Layer 3 of a small transformer language model trained on English Wikipedia (11 layers, counted from 0, width 128). Numbers have three digits each and are written without spaces.
Take only the direct path to the model's output, skipping the later layers: a vector added to the residual stream pushes a token's score in proportion to its dot product with that token's output vector.

Output vectors of the tokens that the questions are about. A number n stands for (n - 500) times 0.0018.
"h": 534419449238626432505373332343596479423613590458324365335528512632642693580433730375440627524316320507689516642678640417542355407516685585537492433594584608496456631342280232463618444551460383601426439222580343592469407600650527267389496353352367413604357592299265544399435707556422511292557293377587465496516496680660630394549500504735516403323415624506461425471456439413437385564397
"|---|---": 602209466448360616605658648635650550681444499597676495283451508765254485571750397726512686315749557739591282610607346522529343321484332380485635690278315466559266547724578181639395568333208636725422319688570283412328501394250638792485456302802423712410394334319669302555561621538655625420468779681301536299071522653502249526437524431536575569593580479621617418384331405662529245508358
"ic": 453586521551413473464538432656328475613507814345448401487415501711306561289584825481451302696430466460658509360464547283600506351321514719451684595508457438572487478506528415718364543298303373283152626422449620318457439519527530300481649400551537411456563529548393386481433734557249323485531748573511460514339608503443649486390551649581543390546738391495489541759743593405429573899552
";": 583700431550500417418426517490643675664381342635427559628301411392503531481286481275390364364531546765563449489381329410297475534536275581741290555355375363359622559365493575396477493396479355655638665403493529465352346266398399462704410416570389475274592302613427480592571634482225379485449618607451517543371677683478505554354628344351544445445607403522581468235518278802571332460307
"%": 524339531446234767386747389509601567325360549506552786404158481481126562590594509642360461499557445440468726545504472781264435641780413440493583347437327468459389322437495432571573507486624562594306345784390510395398601375424474676870673596620425835309506239449922450446373654588412371259236567657495631420435454599451666318300489518477397620676627599580302386566312507419747454307466
"Al": 288549432740375604585339666689618366448546567463426677377315296550442735618447577569401443453523499572355387353570554443580418497495456434648429609331277369584469547516637528431497522576361525440458422626727600423475482520460519675641560511464330494499663460555568681601596499646234603537526397408527418565522457455441424395319439382394530438694456724516581537481400331445642388148491
"en": 339537442603500581346600528579430584356470600420626355484482733691571633396283604733490395539669469811447622372551519614519635261391582714457507355589586560730570569581426434696663471589699357216288512433480247570523531591449465385706547549549490486591489508384401571615648647463295622377474542698514324635355723426665581772607457642418439638413228476473597438397503533609499627610453
"A": 269512405532558400705255581550510440483599570445406702471351283494443773584622551521506640483617440586337416372602475534496542640479532562485423558510443568520616554415526627372342426255522594371560484474647358423479514332738482707487372491454452533446549593436573461540588383470431484672394408616608386427559541579545524364475414524563528416455364482493541642466534534537575609226529
"19": 576510627575628467435487672577474701414525413580366608401647423510621389674452248575371482518720498306403468438331355625548281325548536556537629673390313418436565424266561676461301476648408619328544763593407369452553504531549593401439602358372415604579578432339372620513468495722287710603374668531534428258543549605487525352419460480635419593507588511519378533702636530554628563376536
"ar ": 430659536658488613557561272513579453375285372492398660541652545495643607391440467393419325384551319704565252410544539708321565495871484624659383541579279643594443427685323619785372565365311483561605331628475530673613429503396399445314425654662703414496469494516454547606476792489626479483471396562233773579523283859455450577534588263388637396573704572509704486731655619629460583694669
"aw": 556542454480591578486620636356541552430474517594498396297655432643332838481575502421567437292435661636523435452385674451438425640324582653584453253487378559668510288296464316542644479258488515397412344450565506514337322369546476414476668344714626662586335546556474647735614386492528620180241400311283536653209422635671318626415486589758342507444616363497488622349395516422418563446461
"\" ": 423424332516267501305389415563610676496286642587402479335403533478404493304526394240616594356547572322336589600560316585280722646530535539660277437279466412244524380377422435481614494497633400471418535701434437529627512569200531385615722503499432455516490468747367485408345336701768427460626588530382794203516516557397486440527555282274373485696566643524422642373583402691434676363363
"od": 477565465634310451449562490575415440453445494388473813525538723576481601370566404635556455394542195462542568621564441510442581491210307546503344508591095578812428548599444199654473678297541613623443555311624489441388543552454605172507617640423484456347594506381636551548457542697387552262581627503500664587457597517445348542682641741492385704611404431490282360417382577627476427383242
"ard": 445675662485659520506610566339694231463349444586492908501379522453355804377438266770262407410570534641796505531363578375446602405440554594708241834548432541580682399612643374540702524346509370392426212670488517418524199477504796480602587476619554517318451415321320627674532613537422390465486321556446624390394562589548495570544688691414498418511465445531473439785352572578438650348458
"===": 579422377433112459592381259604449739725376458437714292416377515442385442582213433327420601370621377643375647348171189446344333493437488400597260889323502491521459575312749225402534451254727467360499564621219458595514411533504532619588532392643370372485338248794459432556245477681557431549382424357415659524232504735508466239401624546494472415593750592507648686408536562951469305426443
"an ": 506360515599599446525466408812411437586401720374568494288586513254455576432200667656456644324581594306523236682582489550406441451471611709586372592517365827408466419484474408744388594378517431476421253302533348504627502571523571269462419560520425605518555587516671580581375650484538646480415430307291412592635673480461453653346425575659744647421371467479778601584624604576434544689463
"ay": 481763682319373548493411671566679579415387534525297490345682419513489513301812504647374328424556460709400370401355505156460582613333625518600434559563310473645489333344596281733660587377448391672392319369626559509539604595498635507556515381696513381608681693379425476582466426315248676444380342544460632484276220474524374531404639590615384420489696535476525552498552593624438566672284
"all ": 696571368614635744337587340671624327473453415508578592394585400309425357590739235357532391476667321470340275683470641447319401523592581630545170740483201612535589486586658365630747586329519701448501237619558578616572363713467542389312451810430470543562593426454529667720744714459534367401676501467288601553441690437504312524520449518621574266468344555526561497390693530730474336740411
".": 466490538389726327499448394511528546452392526609488640544276635318471570327529462489531457376494498342529406292639494298464569537538599378404474450456547498568749409361531540586511459668507255572567722216611475372484627520412360599654446716373487533414520390584568398402351676467606476296446558560572466569489432453516563735698457614595589529582623560512436637543635409360465485577385
"oun": 489455411667505305634548637520378426383499513493678503668655443476275462413643599306472558398772509725588456456740540306445581468468408551419502363547498724687677304715827447915372635265592626348297625462620310457547471635458501322564316634768595427305571397358238514614423693467501562323488473495480474159418444471471177270529732600208322493457476650527830250465557534586461263492688
"rec": 435446606443517632411390621616459478507499641405503440477737465684596635445966431469414583696323337762439357604289560648453475571550337386617296599354637630463655308497664364655741510304610535453201458670508551422407445332615579202378252403581468574444519559515547682526432561407259722360579527275461670485473576434566684319424513325696377668499257483522112424510444277406475385541642
"sp": 408516448374458668336420430570291528409464511465337466274471439800403569645525521505528526377440546735586548553270409368468235508615526375622625491489612426344515496433567664697533439255298593624541516464632722851310429753553493506337512345580528323257400407383434476563545615271641619459853458562484565306379602419518497535461504493371631682547435350492187366650580367649507398506601

Output weights of attention head 3. The head adds the sum of these rows, row i times number i of z. A number n stands for (n - 500) times 0.0026.
o0: 557622581743426414888345604395378603473423658633630645584659286429290475628170552526375185426529604646281335154284666486344600539449652420399560397482409327573470476599447395738680476278607405402352686585386345568429444435609418598576569513523532511563557558578418471533436553404443220121317441575677206571504593670532555506426592336448351489621567379332310443347465572575559381505338
o1: 608645526878472778319092635637515599478531313412590416543655281530413595930499743496738752637263681302460613644547516529525651525714487729393679265479564454521557338549388642411674326441630664513439520485476358370418578329740368514528399649679616416253607440648459635653295337748605519542716702576452330437395649415580661445684426318374579482490418428684440306586389599488504507667427
o2: 435359650607359456473639608589408501536551469632422346505604551367499550364654590285371379935569560582453336302720457424593568600411621394506434394497508546444609435782527207580516702591852602682519459593413662632464484414716395595453397650540580502712523449506391538498614442418308428489505640594469448598532786633435603424435266428785335511593467629525348591295578616543403373334547
o3: 739329499295570539501478728627790713472458654541403514321569427544384498387706322479657470266736461419637251901437909386579550337779294814359482361499286771603672632611394387348503696728578588327562528473535342376375539288584749352653570354447515458472312822404498464610569233535567323660523611560295484518524465529500198743195535412603540471329547401409556515507669385422406459363677
o4: 465331740816581432507415542549256475519655301545484399397379395350611854761513550766389539474624455616491522597466555590674441554665432564595553430559391409562716736378498854372597469537561260386502539325442566172517506579494709639337388501548485696463709603634331619272650462616288544521470622651429920467475574594553398391571647349099763612376627603549566461505614547506560512026558
o5: 530343561350361545436367496414460457443501544626345836521551374439528397761571679328438215668456598815397437489583582610546549559311457443292976464425435297697326562732600477591428547391678410769692389739562601569433484303382584582529371685410348335459051631581538395708754565671436477583305368362249415362419457517688425371590593596526302402535424366421359407406515356641453448545580
o6: 568218626877489571423483384518578595483497775599402520666382216228470545378290572732573482451512507498492250883455616632741320600486458410507498588589399787539591769339596480635660464348170334374555418490579585426378333694407356473440413551692317557397455512560799309425578418303360743310805440585503394542542507651602290438697391472560406608407407414654508343466444510635610476349476
o7: 492215427734553557493644433710724648457655386834784497372362464485674298687398513472413520571548667412716363520485396527491553387546702754579569669654378574354617541424361373484510323629163439557602460586396527475643667524621430466319620498577710333419326372274459562403464656547248529577459469648476635550282493383647446460284532552418620607665353463604483451283513640667302741636212
o8: 445519566434403208544418522402723683669724614460453517327682559571661709580577438647455570567564453229521559332456750603674607348401462350588551357600285667558631170472626711554359537351576533267551538537614433432625685433522435606521720275452474511641513716628612576538319641418647643364195435646480508670528546465507351545656558453397400446493470572476459738218538534349408752722457
o9: 707379299346614643400578540438429512521555799456281403492458433313430361495579533484468317199679454574445640631465677462546709388701691574360582579641466431436407590382285550699164690515643569604671604409676828499609584540623807530769446596365421488308453574569288577643606501387497556562427264513442768528598760619740353323662740165605480479605578612516741570415610516491607564529507
o10: 438567464594402592380530482416578531547258441371516375526491644280287384293482632531250764287356502876579566483346460265385493503501500427513263410732587524565303614718167641356730494691509596799663742422423590285544412544710634425470307558476289438464565601329401381208419410478568501416495702407463673676300574368545768163590677296620456432564394371467452624488294285609203505601497
o11: 471477359341401445631560509520506516308494556598488465520526596511560373339492210589680538573520553654486653227500521536511476358630451532573421640498402512401533858716365693519568403336426611432746533348542453398512413557566353425450491407874594587463455436489448720768334516716440558655448570515494726373473638534436372355585516505133451812733580340312581577473429475497416739486367
o12: 601733447693492531433495542584632529503435389260501493623388555666372576675359319566543530652459276346662333505770519519417752727405615515470488711352369199627699444281563519512564278403511581421398384231768557346698529279440188040783512655136718533288539626616617673798630536419440576433480529584495284413600432515786609329493353794460492699491476499254561452440508526564398504488724
o13: 737328600646280431694472537623728490654628398454262198631484237422507836350514601583284352564447335429546455451522422676459346541574399686448435466401545408373277565643370239620460752454508447458605631482390393527306767563435480460554214402564537413568578526531233481712666568695647533766483365495560506338435315616407443331654447383531559470397441647564480410348453514375696679411560
o14: 632682619585764721682543271561633310660338758631484393557731630556610582314591490646486458483560520664713375095461515339539419476484664555476364538576736326527557374541492539612493811637354586458443522389656698551265470615542201420312387512552453260396391574761457251514458394464695332521250506667577477592442471514549674405353487567704672579627553312297162474711345549548773355385319
o15: 491417391355380399295415673377552294315981433309397560262385612540931428490661423712341571406552557439484202362325517341596631697443364612420437371367626432389273487459318556476610564459349616769228536512587670544377599492378489680530697382135425597603404717400546569255553454530586609384608397528774455679547697311467591392478485404579641464627599449399514631800426544489208618474645
o16: 573495350723603314375487476552589487391647518450617270592711305591661699494520443526406444676560552485565484329656513590513832486652474557510670424531531530571322708564339352347507421522596496452588256446633458509558388612641432570600618323473534555434466277460188252652591531625353538694596730534396548392626517704684665391513633638097556427512572472677345689593507435529516390496438
o17: 450500562660511643364485527314582647417444634506417317332477590618593420855566507622618758719656458359363567459630372536604510647629574518566343193380481636333354373295549537461650588580399324319432415369808487710601491364561552752357643482687616360466450486499514569440473477426759527504496516408535416462460593325657279504713530259568315360495363636411487518543647645474456542445667
o18: 411589534283580455394520454604191371463641382508416304535550467519461494501355596450402506419450357713590430379435391306462440496588484552746460454567193477313761577472474642415466501542364661480609677517417529452529622616473381429656552462837554617256413662466530554530470528655625328581641445582268665302789419640387490568318572564464608628257643691525443398454600873456656482380504
o19: 450514592498521422541409628501305224456564391431443612728682624338493511271523514710459408373415586432530326496577609718478560516656703351431630735834506629497527402417511462642326658599363810407534461401299488574389741180353526261420484444542667645292386430520519685599376296371498507570354377388395494626510509519551458710454481532200534476525425578724492361630622442543413635461570
o20: 729323484437644760682482480541682438526705440480407580327437719561294353709639432461573416774177539656470375761465358492432405347639411490444546623839513498512681442433628528560686589724227434468408626531424628501609524658435594430454514577502493471386384320409442201359613542569585458360499718480620313525402599515764691642598471446690468481682744389417648500410439738628527542787622
o21: 568606398590308426442518430441380544777546671451217377525484687552513492473557530671442436251626544515450402479295497420712362618556458327720547444375576469319700570417564663555605630517455494582590443542319646231512558554357460621523463474348529662574449426476684254522540475623491357683405449509505575590512418434545567365666638758621615566590531629612497477728426658614531634449551
o22: 266488693577540435365343564613534391378368519613650537539627460652371448464385503479547367673540536527525539568552595587499449616393387368588594521639428820598399414675492710538337492383552446636773446478434338305506685460477373564365815756534238637485466488463449722741229588609449561326422502401460476747544641520607489694679567556420492360441383531628481405430644390625498657473539
o23: 459571429522590552390408238274647498558473559492166505368563548364513332473338460679597540358368353460173450700500348407554573613660597253564362449510434469600469453482529492566488548357363372524577686670529470379461429596464363621531463369523437564472276563281477360716678433354332905273538496491645458275686337452245499762679473152597552325505294553637302709379550613571696268797530
o24: 468801393811593645576549541211364493663511648681363555353230353391294454642422656367569491545707447401402670378467462313611320513613449365423659628540549325464506508569341729647512503611423536455309611307508328423349407370386532333480300436635449553696521411620779683392517531468467373630314542546371528488444623416434464458755449458408424489755555680541467330590610742377366610572454
o25: 615483569684636542731405572406257603389310531587597544624634564190319523284394286589559437590432411574523419549417438450444372224414653510394554329397581642533435382529631629495470465423788478423444499447519573607735411312548395365577612494654672329312667437685491513696386496378505337412556566710390648479346377610489507426343386573437458590350532367506704432478407512592281543368591
o26: 374518460616794291671614449331589548295556567507329590331611373384546668485427261682664378705376377546354407484607214511500581465493360358673516435419363298684514538415373443589232133376623536613635468815339197549549452595526335433751794436561607437533567471589481328598460737199403595803492511514492417339655581351490488466346378273356554231609570491505337574496592332657439301640526
o27: 566323320470638515504461317492706870524506314569714528366643676594349529675538430535552482287440365587551429356706741434330437676281590442644337360617206574351409400607742368642470539347528618715224433572211682401403626416613666356466420441379391545546476539587549521288581385424474703565396599693488640293397603382568509395213540444443511248403749688300600457437360570789459475066363
o28: 619504454524441563563592514576696644484309384469587546705590526802435377528411433469466334447248667350737659450469582595463645490572692399646532484681393517449425552396670545360383662652316564432368570457572259488387599425431571679485545357559519547558488351410316654355545322722608705240473456589493315265445302472328676407421605593440518512747563338493227465505485349517618202362318
o29: 515280440673589322521412388455548644360356669460737516490716410610474458608374445466594432460252432436560365670482591453429282272469488624506682508608610656620647383594491649593559678273387522415593425424484545462689609339493654446462717488738255263428395383502561404683168428483525645337576603531715564614571691310521357250541365662457410501650388675386234336604151531645431519600410
o30: 539576384665436497543748736538449344578446498548610603612529612564603497570762677465350648543434572601622390669634540674494513426418518372487381858393395500604645676486452392623576591538465557649711732508482502654371639411576111753613508636519878594434335607359559624652278625512436522754497395395539269530534589556375549462406401605683285368506322433589243416567452350294536666317362
o31: 590409558723561495461489559685542493485513315347625594207405353329574444343516579809188500287560371425502571547602472426296501638584463508516593493485569548361529447407512625580465623473629484669678504646598449400161393597525669291611312564630292806322378237238229511633426593479508504242287459392265387560521196570607602617508436430439597514268079527291407504536580464622466598324553

Each question shows a token from some text and the vector z that the head gathered there. A number n stands for (n - 500) times 0.005.

"ing ": 543644419620532473504480533527475459614523512415493546491501501385556525464579533559480572544587
Pushed down most: "==="

"sh": 510561362440267442490469614572427573543576375302412558392585418493580585566456466546593614545467
Pushed down most: ";"

"i": 603484560374697540642596489326565500477512547422486374519434572569472480526487593516344429556513
Which three tokens does it push up most, strongest first? ";", "===", "Al"

"ve ": 480454431398608455684571372473648412505491524670527706535424702717555576536472584484341484556479
Pushed up most: "sp"

"t": 588549379500511488432483474423560464419547514464455523483412674458460498570587631540716592482400
Pushed down most: "an "

"P": 544466460427442501502425622438574459505405536558519506444408501506520499494482514478456545478556
Pushed up most: "."

"an": 706315467462284508411174660624538479466343566623126507468430496549485652741461390253380276403464
Which two tokens does it push up most, strongest first? ".", "ay"

"T": 444551385599540489547613591474438609559482446472527577521489454419558579535503588355530523524589
Pushed up most: "19"

"c": 484498594481439447505467505469661553421467465375481539456541490528471562588490549574479451490536
Pushed up most: "==="

"ter": 553502521464430422460479516474567518449440510445553502458546498479581502605513652579458552475436
Pushed up most: "==="

"con": 640572374508520516402447492404577443419558508471443522471384695450461480579607636569755613451363
Pushed down most: "an "

"m": 545471520546583400504471497476659497377468511397521544454395463440463541536553489545459402504455
Which two tokens does it push up most, strongest first? "===", ";"

"e ": 589565429402693322350726533312199684255411557590493580687534416514545680675317403530796559453403
Pushed up most: "19"

"ary ": 425580451520560495737547278589559491457473436405560478589428578456589667391473536275490504510638
Pushed up most: "sp"

", ": 454576580560555435500510390467531469534478488410503481482514596475449537546490451495472463466504
Pushed up most: "all "

"ity ": 617544524636488401434455430442485370476532551362344674572501576534540494525559445500654501533543
Pushed up most: "aw"

"ri": 579563493476424422523577472440535329469542449548576540392368516568457530569475565507562626530487
Pushed up most: "h"

"E": 480459334477537518532381614478568452476379437515499501462419476494566463499508509486436518412619
Which three tokens does it push up most, strongest first? "an ", ".", "ard"

"or": 444634613365510543561359455676509395442455436434373520364393623477502367550569517475421576627393
Which two tokens does it push up most, strongest first? "rec", "all "

"u": 517577553280709430642529417378511446467570533607536615469498387577453682388368450525580503581573
Pushed up most: "Al"

"K": 483517467556388492495465644553487556457419451449458553542547377506631489567457459460470570545508
Pushed up most: "an "

"s ": 723327453698349356372447493485439552463378420573222525507538423531552391704441417691567602520402
Which two tokens does it push up most, strongest first? "aw", "ay"

"f": 497532531449496434389503517560506604488553445414527546519481469396548456530484410516516490484545
Pushed up most: "oun"

"J": 516465476542449517519398538514511491510484488600403510418484474480515576545496533362402465505545
Pushed up most: "."

"ame ": 564500486453497461487564521501540628442420511470495453567496529434563455431521479575504532499485
Pushed up most: "==="

"oun": 414509453796425317442373660553329285505370418492454511541723486428666419326363398472356452742494
Pushed up most: "an "

"k ": 480607439514588553591544414480709501624481358547584570480415460448493546514503561459410587440592
Pushed up most: ";"

"us": 506528420399309436350481418436671489499563468505630528497533504626582496486411662553504616469480
Pushed down most: "aw"

"st ": 527501528474492507489509450538524614493556518427509507555577491475600507488506430499538485591664
Which three tokens does it push up most, strongest first? "oun", "ar ", "ard"

"it ": 526480480520615417642600537625607553431494500376686470555436427426496501458518600424435558453463
Pushed up most: ";"

"ers": 619552547711542383430449373426489361562538670325390707628540602492467422516587420605658439551497
Which three tokens does it push up most, strongest first? "aw", "oun", "%"

"7": 580368590543597555638563509402556468572539427458520520424455380425456471477494556520521476573587
Pushed up most: "Al"

"200": 504465501548523434520492506508562528462537435475572489450441478467516476525521527492493524482478
Pushed up most: "\" "

" ": 492543450492569481506391592458600443455419437497449560512437519616522516551457424458484497446521
Pushed up most: "."

"re": 361459507405411383524406434497566580468547523292487534440397574495443579471542494539508479452447
Pushed up most: "==="

".": 497461576567534464564520434501583519495542531475530478508485494426533459500491462490474456606522
Pushed up most: ";"

"r": 538497359508380594575479399509555573528432421448479394555518546542583442539432588544481668522491
Pushed up most: "od"

"| ": 470507535483460494554531518491639513470437492573484520408530546394522570414529543424446517530475
Which two tokens does it push up most, strongest first? "rec", "h"

"ation ": 384540211559683550448534425497432478537251531478523412495586482621547431473420454589553410352540
Pushed down most: "rec"

"in ": 480465541487478502532518524472615567456503498472515485444463459480515516427515463497460486519501
Pushed down most: "19"